Layer 9 of a small transformer language model trained on English Wikipedia (14 layers, counted from 0, width 64).
A neuron's activation on a vector x is squared ReLU(weights . x), where the dot is the dot product.

Input weights of the MLP neurons that the questions are about. A number n stands for (n - 128) times 0.0056.
n19: 74, 161, 161, 115, 151, 134, 170, 105, 156, 112, 120, 162, 141, 112, 138, 117, 129, 87, 124, 161, 117, 145, 110, 131, 123, 129, 176, 131, 105, 139, 118, 90, 121, 139, 101, 79, 128, 150, 197, 143, 169, 129, 66, 163, 152, 185, 120, 125, 107, 134, 124, 138, 170, 163, 135, 101, 155, 124, 87, 64, 159, 131, 99, 102
n47: 81, 117, 164, 154, 132, 108, 129, 154, 72, 170, 175, 95, 155, 62, 78, 175, 79, 85, 133, 79, 152, 119, 76, 127, 191, 97, 168, 131, 101, 106, 146, 133, 143, 76, 129, 92, 163, 183, 162, 137, 165, 126, 80, 76, 162, 142, 130, 142, 227, 104, 110, 102, 173, 144, 172, 195, 149, 140, 187, 87, 125, 58, 81, 119
n63: 126, 121, 148, 137, 95, 87, 154, 128, 112, 172, 72, 88, 165, 109, 79, 96, 161, 161, 137, 128, 154, 92, 54, 160, 157, 98, 129, 163, 71, 156, 148, 118, 94, 60, 56, 149, 173, 97, 112, 70, 110, 121, 129, 163, 92, 99, 127, 150, 207, 145, 101, 112, 142, 151, 154, 106, 141, 110, 180, 101, 109, 71, 44, 134
n69: 147, 153, 129, 128, 95, 92, 159, 152, 100, 137, 122, 135, 183, 89, 130, 32, 115, 136, 72, 137, 93, 176, 107, 143, 144, 145, 125, 193, 95, 114, 136, 146, 112, 163, 153, 122, 128, 137, 134, 170, 216, 96, 114, 139, 84, 143, 122, 204, 118, 140, 206, 98, 134, 196, 138, 169, 145, 73, 146, 108, 171, 159, 145, 77
n90: 186, 87, 140, 140, 94, 129, 132, 123, 121, 158, 98, 97, 92, 112, 125, 86, 120, 72, 161, 186, 181, 177, 118, 131, 192, 137, 107, 169, 138, 85, 118, 124, 91, 144, 34, 64, 119, 139, 104, 101, 200, 100, 80, 155, 136, 178, 77, 144, 159, 165, 152, 109, 176, 138, 128, 138, 132, 135, 141, 105, 118, 31, 123, 124
n92: 131, 102, 120, 55, 93, 134, 146, 80, 47, 181, 88, 146, 134, 82, 133, 62, 119, 146, 110, 75, 133, 150, 238, 150, 152, 113, 123, 119, 74, 122, 209, 70, 81, 149, 143, 111, 92, 71, 141, 177, 182, 128, 67, 137, 146, 152, 189, 99, 171, 192, 168, 212, 133, 181, 129, 168, 123, 102, 182, 112, 170, 152, 58, 71
n104: 81, 215, 139, 145, 138, 96, 143, 81, 71, 170, 167, 150, 92, 105, 140, 96, 117, 100, 127, 145, 170, 124, 127, 132, 204, 172, 183, 145, 91, 134, 136, 85, 116, 61, 84, 123, 162, 158, 191, 221, 143, 106, 104, 99, 219, 76, 94, 195, 191, 113, 179, 75, 150, 159, 160, 134, 153, 129, 128, 120, 203, 88, 60, 171
n105: 160, 156, 162, 70, 117, 115, 126, 140, 92, 192, 123, 124, 123, 107, 81, 77, 99, 155, 118, 127, 179, 135, 125, 124, 148, 142, 217, 138, 99, 64, 156, 32, 101, 78, 89, 147, 134, 81, 171, 177, 101, 110, 142, 59, 148, 125, 167, 163, 151, 209, 162, 171, 120, 155, 106, 113, 84, 154, 138, 123, 148, 107, 39, 100
n111: 88, 151, 159, 179, 125, 116, 153, 53, 158, 126, 138, 122, 189, 118, 130, 60, 92, 126, 166, 129, 151, 145, 235, 187, 129, 162, 159, 117, 126, 102, 106, 118, 79, 96, 132, 92, 110, 156, 152, 94, 138, 112, 95, 56, 137, 166, 101, 100, 199, 134, 142, 150, 155, 220, 120, 89, 77, 79, 164, 132, 111, 76, 138, 106
n112: 96, 117, 173, 115, 114, 146, 190, 114, 193, 110, 152, 128, 124, 112, 148, 111, 144, 132, 154, 76, 105, 138, 108, 123, 103, 146, 126, 145, 128, 137, 123, 114, 165, 114, 125, 147, 149, 120, 181, 142, 168, 134, 122, 138, 127, 130, 137, 190, 100, 124, 121, 124, 142, 126, 128, 163, 146, 127, 148, 120, 117, 173, 100, 77
n121: 168, 118, 148, 120, 114, 95, 128, 117, 123, 110, 131, 148, 186, 89, 168, 110, 143, 112, 124, 107, 141, 155, 206, 199, 135, 146, 156, 249, 110, 149, 222, 131, 95, 126, 173, 113, 63, 152, 130, 135, 220, 118, 105, 39, 175, 78, 187, 168, 189, 198, 130, 132, 215, 147, 105, 134, 102, 108, 109, 20, 213, 153, 62, 65
n123: 90, 90, 147, 129, 127, 89, 194, 124, 96, 124, 144, 66, 140, 83, 144, 146, 156, 102, 158, 134, 131, 117, 177, 93, 84, 174, 136, 118, 68, 132, 165, 45, 86, 119, 93, 89, 203, 112, 128, 144, 169, 141, 24, 121, 163, 139, 134, 104, 147, 130, 177, 101, 146, 107, 67, 140, 85, 130, 96, 114, 174, 92, 140, 66
n139: 116, 208, 115, 169, 54, 112, 129, 128, 94, 174, 137, 121, 99, 84, 137, 84, 96, 104, 132, 117, 215, 137, 108, 129, 149, 176, 107, 143, 151, 118, 127, 130, 119, 135, 131, 92, 123, 117, 161, 131, 151, 122, 62, 118, 149, 156, 136, 137, 101, 112, 112, 194, 194, 168, 113, 130, 114, 131, 151, 127, 144, 122, 81, 98
n145: 143, 117, 182, 173, 77, 105, 115, 126, 121, 199, 129, 73, 107, 109, 128, 51, 161, 139, 130, 145, 114, 128, 155, 121, 131, 127, 81, 172, 85, 114, 134, 187, 101, 125, 115, 65, 158, 121, 148, 85, 123, 131, 92, 125, 144, 116, 166, 103, 181, 185, 167, 120, 106, 202, 106, 105, 124, 105, 113, 107, 229, 88, 135, 76
n158: 173, 152, 146, 91, 116, 127, 123, 83, 109, 208, 109, 113, 158, 86, 102, 87, 125, 87, 53, 118, 127, 108, 194, 86, 149, 73, 101, 186, 93, 97, 155, 141, 103, 157, 83, 137, 226, 98, 44, 119, 144, 163, 110, 112, 161, 136, 138, 149, 107, 116, 104, 143, 149, 150, 80, 101, 142, 14, 150, 102, 143, 65, 128, 108
n162: 154, 124, 188, 133, 169, 113, 102, 81, 159, 170, 121, 122, 126, 63, 89, 144, 95, 113, 176, 67, 215, 179, 117, 190, 180, 66, 146, 147, 59, 105, 123, 115, 162, 122, 69, 17, 192, 125, 133, 107, 171, 211, 122, 126, 169, 74, 71, 106, 152, 166, 106, 117, 132, 156, 123, 158, 166, 116, 131, 104, 126, 114, 97, 108
n176: 120, 120, 141, 118, 83, 88, 172, 163, 100, 195, 116, 116, 172, 126, 144, 128, 138, 75, 165, 106, 220, 159, 133, 171, 105, 132, 111, 164, 56, 163, 190, 139, 67, 147, 140, 127, 170, 129, 222, 233, 169, 175, 97, 53, 124, 154, 130, 132, 126, 95, 137, 83, 167, 164, 116, 137, 191, 41, 144, 108, 151, 115, 180, 117
n179: 83, 132, 200, 160, 90, 102, 157, 86, 176, 163, 137, 153, 191, 108, 100, 32, 83, 33, 184, 71, 191, 134, 153, 108, 201, 133, 83, 156, 79, 174, 125, 103, 175, 105, 121, 80, 165, 183, 112, 90, 200, 72, 128, 140, 117, 163, 147, 74, 203, 43, 132, 139, 181, 116, 186, 112, 86, 54, 140, 81, 127, 41, 48, 120
n193: 168, 174, 203, 146, 10, 92, 148, 137, 128, 173, 83, 97, 176, 121, 146, 101, 129, 77, 109, 182, 136, 103, 147, 120, 193, 175, 156, 126, 89, 123, 165, 69, 103, 99, 154, 137, 164, 91, 108, 83, 88, 130, 128, 43, 144, 165, 179, 89, 162, 173, 182, 136, 178, 89, 153, 160, 171, 114, 83, 147, 123, 102, 143, 130
n205: 103, 148, 137, 170, 141, 124, 118, 118, 145, 170, 98, 99, 139, 104, 70, 130, 140, 151, 137, 132, 144, 128, 102, 191, 145, 220, 102, 125, 120, 113, 151, 99, 77, 110, 77, 143, 160, 133, 109, 177, 123, 138, 128, 96, 161, 98, 142, 128, 126, 124, 141, 117, 122, 155, 136, 202, 184, 95, 150, 118, 141, 71, 69, 125

Each question shows a token from some text and the vector x that enters the MLP there. A number n stands for (n - 128) times 0.045.

"uss": 161, 106, 158, 153, 113, 162, 116, 136, 72, 156, 87, 126, 139, 115, 113, 164, 121, 109, 126, 128, 112, 98, 131, 119, 141, 138, 128, 118, 126, 149, 103, 158, 87, 141, 132, 151, 104, 137, 134, 110, 108, 114, 157, 180, 131, 120, 145, 126, 90, 122, 176, 137, 125, 135, 142, 126, 112, 175, 119, 143, 107, 130, 114, 129
Which neuron lights up most? n193

"==": 119, 103, 120, 131, 146, 119, 122, 133, 104, 115, 130, 147, 117, 134, 138, 178, 151, 108, 146, 141, 164, 127, 94, 151, 142, 143, 119, 130, 133, 138, 109, 156, 132, 114, 154, 142, 165, 144, 147, 149, 139, 120, 112, 146, 130, 165, 166, 153, 129, 120, 150, 136, 135, 124, 92, 167, 131, 193, 82, 151, 103, 144, 124, 165
The two highest activations, in order: n47, n104

"ular": 164, 83, 135, 130, 123, 121, 117, 155, 106, 171, 128, 142, 100, 130, 155, 140, 140, 119, 131, 132, 96, 105, 145, 155, 134, 110, 103, 144, 156, 118, 132, 201, 116, 116, 139, 146, 128, 128, 112, 121, 120, 137, 168, 140, 111, 140, 139, 123, 118, 133, 159, 116, 135, 138, 109, 155, 115, 198, 116, 130, 144, 95, 118, 137
Which neuron lights up most? n145

"ch": 158, 107, 108, 165, 144, 162, 112, 141, 102, 124, 131, 163, 96, 138, 147, 150, 119, 124, 171, 133, 60, 136, 123, 134, 141, 137, 93, 123, 140, 124, 112, 96, 117, 158, 151, 177, 134, 124, 126, 138, 121, 161, 119, 118, 94, 91, 139, 128, 135, 143, 127, 159, 122, 158, 124, 114, 96, 147, 112, 112, 142, 125, 102, 123
The two highest activations, in order: n92, n121

"ul": 153, 100, 105, 123, 133, 166, 144, 152, 122, 135, 125, 151, 168, 141, 156, 141, 108, 151, 113, 116, 79, 143, 118, 137, 101, 104, 79, 142, 116, 148, 147, 143, 146, 153, 111, 168, 158, 101, 81, 111, 138, 122, 146, 149, 89, 147, 123, 121, 111, 96, 145, 129, 122, 101, 123, 143, 114, 152, 141, 144, 104, 152, 121, 138
The two highest activations, in order: n69, n158

"y": 166, 96, 129, 171, 129, 158, 110, 143, 126, 121, 111, 135, 97, 164, 122, 136, 134, 152, 115, 131, 84, 108, 148, 129, 132, 162, 101, 115, 185, 145, 152, 116, 128, 150, 103, 148, 115, 116, 115, 117, 107, 157, 135, 115, 109, 129, 133, 107, 130, 100, 138, 98, 124, 115, 152, 143, 116, 173, 147, 160, 117, 116, 92, 158
Which neuron fires most, and how strongly? n205, at about 1.9

" 26": 100, 115, 90, 161, 143, 145, 142, 149, 113, 129, 105, 139, 131, 128, 115, 147, 138, 140, 94, 109, 91, 109, 125, 106, 119, 101, 115, 131, 111, 158, 122, 127, 124, 92, 177, 136, 107, 120, 90, 85, 95, 122, 145, 89, 135, 140, 127, 141, 122, 120, 115, 120, 125, 150, 129, 139, 132, 154, 123, 126, 106, 116, 153, 202
Which neuron lights up most? n63

"–": 133, 131, 143, 187, 145, 121, 107, 97, 160, 157, 134, 156, 89, 129, 127, 127, 132, 142, 113, 117, 147, 118, 133, 136, 142, 126, 109, 114, 171, 99, 127, 119, 101, 146, 140, 147, 126, 138, 120, 108, 130, 139, 112, 129, 110, 140, 113, 114, 141, 110, 142, 153, 118, 124, 147, 133, 130, 160, 80, 151, 63, 152, 128, 188
The three highest activations, in order: n111, n139, n193

"on": 144, 117, 79, 150, 164, 154, 133, 83, 124, 118, 148, 152, 104, 125, 128, 133, 113, 107, 115, 86, 129, 104, 144, 148, 114, 140, 123, 107, 137, 106, 140, 139, 91, 141, 119, 135, 138, 139, 145, 103, 125, 112, 155, 138, 159, 95, 134, 111, 134, 155, 151, 136, 130, 112, 120, 141, 108, 189, 98, 148, 162, 131, 119, 177
Which neuron lights up most? n104

"en": 127, 112, 105, 135, 144, 174, 117, 106, 91, 143, 107, 145, 101, 140, 115, 131, 138, 114, 134, 106, 99, 141, 150, 161, 159, 129, 108, 124, 145, 120, 126, 116, 87, 161, 102, 159, 116, 120, 151, 101, 84, 138, 111, 131, 93, 130, 112, 150, 124, 152, 149, 120, 92, 128, 133, 129, 100, 171, 79, 144, 122, 137, 110, 157
The three highest activations, in order: n92, n105, n90

"3": 135, 121, 122, 178, 185, 126, 131, 141, 137, 135, 79, 145, 125, 148, 151, 154, 117, 128, 125, 148, 97, 107, 127, 129, 143, 132, 114, 97, 119, 130, 146, 115, 71, 155, 115, 118, 127, 119, 104, 109, 131, 154, 137, 132, 125, 137, 129, 160, 104, 171, 126, 116, 145, 108, 104, 153, 124, 167, 119, 134, 112, 139, 112, 185
The three highest activations, in order: n205, n90, n193

"ely": 141, 109, 124, 166, 132, 194, 99, 121, 114, 133, 109, 117, 101, 135, 116, 115, 129, 104, 123, 139, 117, 105, 124, 115, 142, 127, 130, 112, 197, 122, 144, 135, 106, 135, 84, 126, 124, 133, 117, 113, 118, 115, 135, 146, 122, 153, 104, 124, 117, 139, 152, 121, 163, 136, 91, 133, 110, 196, 119, 144, 136, 111, 100, 153
Which neuron fires most, and how strongly? n90, at about 20

" Award": 159, 102, 135, 141, 114, 133, 109, 157, 130, 117, 70, 117, 122, 159, 143, 154, 120, 114, 114, 124, 144, 132, 131, 115, 113, 121, 116, 138, 145, 125, 118, 172, 116, 119, 129, 115, 144, 153, 130, 99, 110, 136, 155, 117, 119, 154, 131, 141, 142, 119, 169, 116, 116, 138, 155, 133, 126, 209, 108, 174, 146, 148, 105, 164
The three highest activations, in order: n193, n90, n145

"ourn": 153, 112, 115, 106, 133, 165, 91, 120, 133, 126, 110, 112, 148, 151, 109, 152, 103, 118, 123, 109, 148, 82, 123, 96, 115, 128, 141, 91, 128, 116, 115, 130, 83, 138, 118, 141, 155, 139, 139, 132, 139, 164, 161, 123, 82, 132, 124, 153, 102, 128, 151, 146, 158, 97, 113, 135, 108, 151, 118, 180, 140, 139, 112, 166
Which neuron fires most, and how strongly? n105, at about 1.3

"ed": 101, 97, 119, 165, 147, 151, 112, 160, 134, 142, 128, 126, 134, 179, 101, 155, 153, 153, 137, 156, 82, 121, 129, 137, 148, 105, 116, 132, 205, 114, 139, 161, 128, 115, 112, 121, 114, 116, 150, 115, 136, 126, 147, 126, 105, 138, 120, 114, 142, 123, 146, 119, 113, 110, 86, 148, 123, 167, 145, 148, 135, 104, 123, 126
Which neuron lights up most? n90

"s": 151, 125, 121, 195, 128, 155, 103, 134, 107, 137, 105, 137, 128, 142, 127, 155, 133, 120, 135, 138, 98, 109, 136, 144, 154, 134, 125, 123, 190, 112, 118, 150, 115, 146, 115, 111, 105, 156, 123, 117, 113, 143, 134, 134, 135, 142, 112, 132, 110, 108, 149, 127, 115, 120, 133, 136, 125, 216, 136, 149, 145, 104, 94, 151
The two highest activations, in order: n90, n205

" the": 121, 139, 132, 173, 138, 130, 121, 122, 123, 124, 146, 128, 126, 119, 166, 119, 92, 126, 119, 120, 154, 132, 130, 141, 142, 117, 132, 125, 234, 156, 124, 134, 114, 122, 111, 128, 133, 130, 121, 111, 133, 146, 130, 128, 97, 123, 122, 144, 121, 132, 121, 123, 129, 140, 108, 153, 139, 212, 104, 140, 126, 140, 136, 154
Which neuron lights up most? n139

" Co": 133, 94, 103, 110, 132, 138, 96, 123, 135, 133, 140, 99, 134, 165, 106, 170, 141, 149, 123, 102, 106, 99, 112, 126, 111, 154, 142, 109, 136, 135, 89, 121, 117, 146, 125, 196, 144, 107, 106, 106, 115, 165, 138, 130, 103, 126, 113, 161, 125, 139, 99, 143, 163, 116, 121, 159, 115, 150, 125, 104, 137, 158, 110, 160
Which neuron lights up most? n63

" O": 145, 110, 129, 162, 147, 167, 116, 123, 156, 141, 115, 137, 133, 180, 149, 138, 136, 133, 120, 123, 110, 123, 111, 155, 151, 130, 166, 153, 136, 122, 123, 132, 103, 144, 134, 152, 141, 126, 120, 84, 76, 156, 140, 148, 119, 152, 129, 141, 131, 139, 84, 148, 132, 127, 165, 106, 127, 191, 123, 150, 89, 132, 128, 143
Which neuron lights up most? n63

" and": 121, 127, 126, 145, 132, 140, 123, 138, 145, 148, 126, 126, 97, 154, 150, 135, 101, 123, 143, 152, 166, 138, 119, 136, 124, 106, 102, 122, 250, 153, 127, 126, 118, 135, 124, 122, 129, 117, 137, 110, 138, 145, 127, 153, 102, 141, 123, 149, 114, 122, 143, 146, 139, 134, 122, 139, 127, 182, 133, 138, 118, 119, 116, 154
Which neuron lights up most? n90

"ik": 115, 123, 116, 111, 165, 188, 116, 105, 111, 157, 146, 151, 141, 134, 134, 111, 121, 121, 106, 105, 49, 114, 111, 105, 113, 100, 132, 126, 115, 157, 110, 141, 136, 177, 161, 135, 139, 163, 123, 130, 131, 129, 114, 139, 130, 129, 120, 132, 111, 159, 138, 127, 135, 142, 123, 129, 151, 144, 147, 131, 118, 146, 122, 185
The three highest activations, in order: n69, n19, n158

"\n": 146, 91, 133, 167, 127, 120, 118, 125, 94, 97, 126, 136, 111, 157, 142, 144, 118, 119, 126, 109, 188, 118, 87, 138, 157, 116, 111, 119, 153, 150, 112, 120, 142, 129, 129, 113, 147, 147, 148, 127, 139, 137, 149, 146, 128, 169, 128, 142, 132, 124, 102, 142, 128, 104, 92, 152, 145, 191, 122, 129, 120, 162, 136, 176
Which neuron lights up most? n162

" am": 115, 117, 97, 136, 134, 155, 103, 97, 108, 142, 160, 157, 125, 133, 149, 130, 152, 107, 150, 153, 146, 104, 123, 129, 102, 106, 104, 109, 171, 136, 136, 127, 104, 144, 139, 103, 128, 135, 109, 95, 115, 123, 176, 170, 110, 136, 118, 135, 143, 66, 130, 155, 119, 120, 146, 162, 128, 164, 125, 158, 113, 105, 124, 147
Which neuron lights up most? n179

" Th": 173, 128, 116, 139, 152, 120, 99, 120, 130, 166, 115, 143, 123, 138, 120, 170, 124, 160, 127, 133, 99, 99, 106, 128, 115, 142, 166, 97, 149, 142, 104, 96, 100, 146, 122, 140, 140, 137, 147, 107, 137, 184, 144, 129, 84, 121, 127, 141, 96, 119, 139, 164, 162, 140, 87, 145, 114, 159, 127, 115, 115, 119, 114, 138
Which neuron lights up most? n105

"t": 119, 102, 115, 143, 168, 147, 157, 145, 118, 134, 125, 161, 122, 129, 135, 132, 123, 139, 91, 146, 65, 96, 112, 131, 123, 139, 143, 117, 140, 134, 106, 115, 128, 165, 131, 177, 154, 155, 103, 112, 148, 137, 107, 148, 101, 155, 152, 127, 115, 113, 150, 139, 154, 123, 101, 120, 124, 172, 147, 129, 166, 145, 130, 167
The three highest activations, in order: n19, n69, n123

"b": 135, 95, 153, 163, 157, 132, 93, 118, 151, 170, 111, 152, 123, 149, 134, 157, 154, 121, 131, 134, 91, 119, 140, 152, 149, 114, 83, 108, 143, 164, 117, 104, 105, 128, 122, 146, 121, 156, 124, 75, 113, 134, 158, 100, 103, 121, 158, 110, 118, 94, 133, 155, 155, 124, 107, 126, 118, 165, 140, 124, 116, 114, 119, 118
Which neuron fires most, and how strongly? n179, at about 1.8

" as": 155, 118, 133, 127, 140, 130, 98, 144, 147, 139, 121, 131, 123, 140, 133, 135, 134, 117, 105, 149, 156, 139, 83, 140, 123, 125, 128, 118, 214, 166, 103, 153, 118, 150, 123, 103, 104, 100, 124, 133, 99, 149, 146, 113, 116, 97, 95, 149, 117, 116, 133, 163, 122, 124, 118, 147, 109, 171, 132, 141, 99, 105, 97, 147
Which neuron lights up most? n90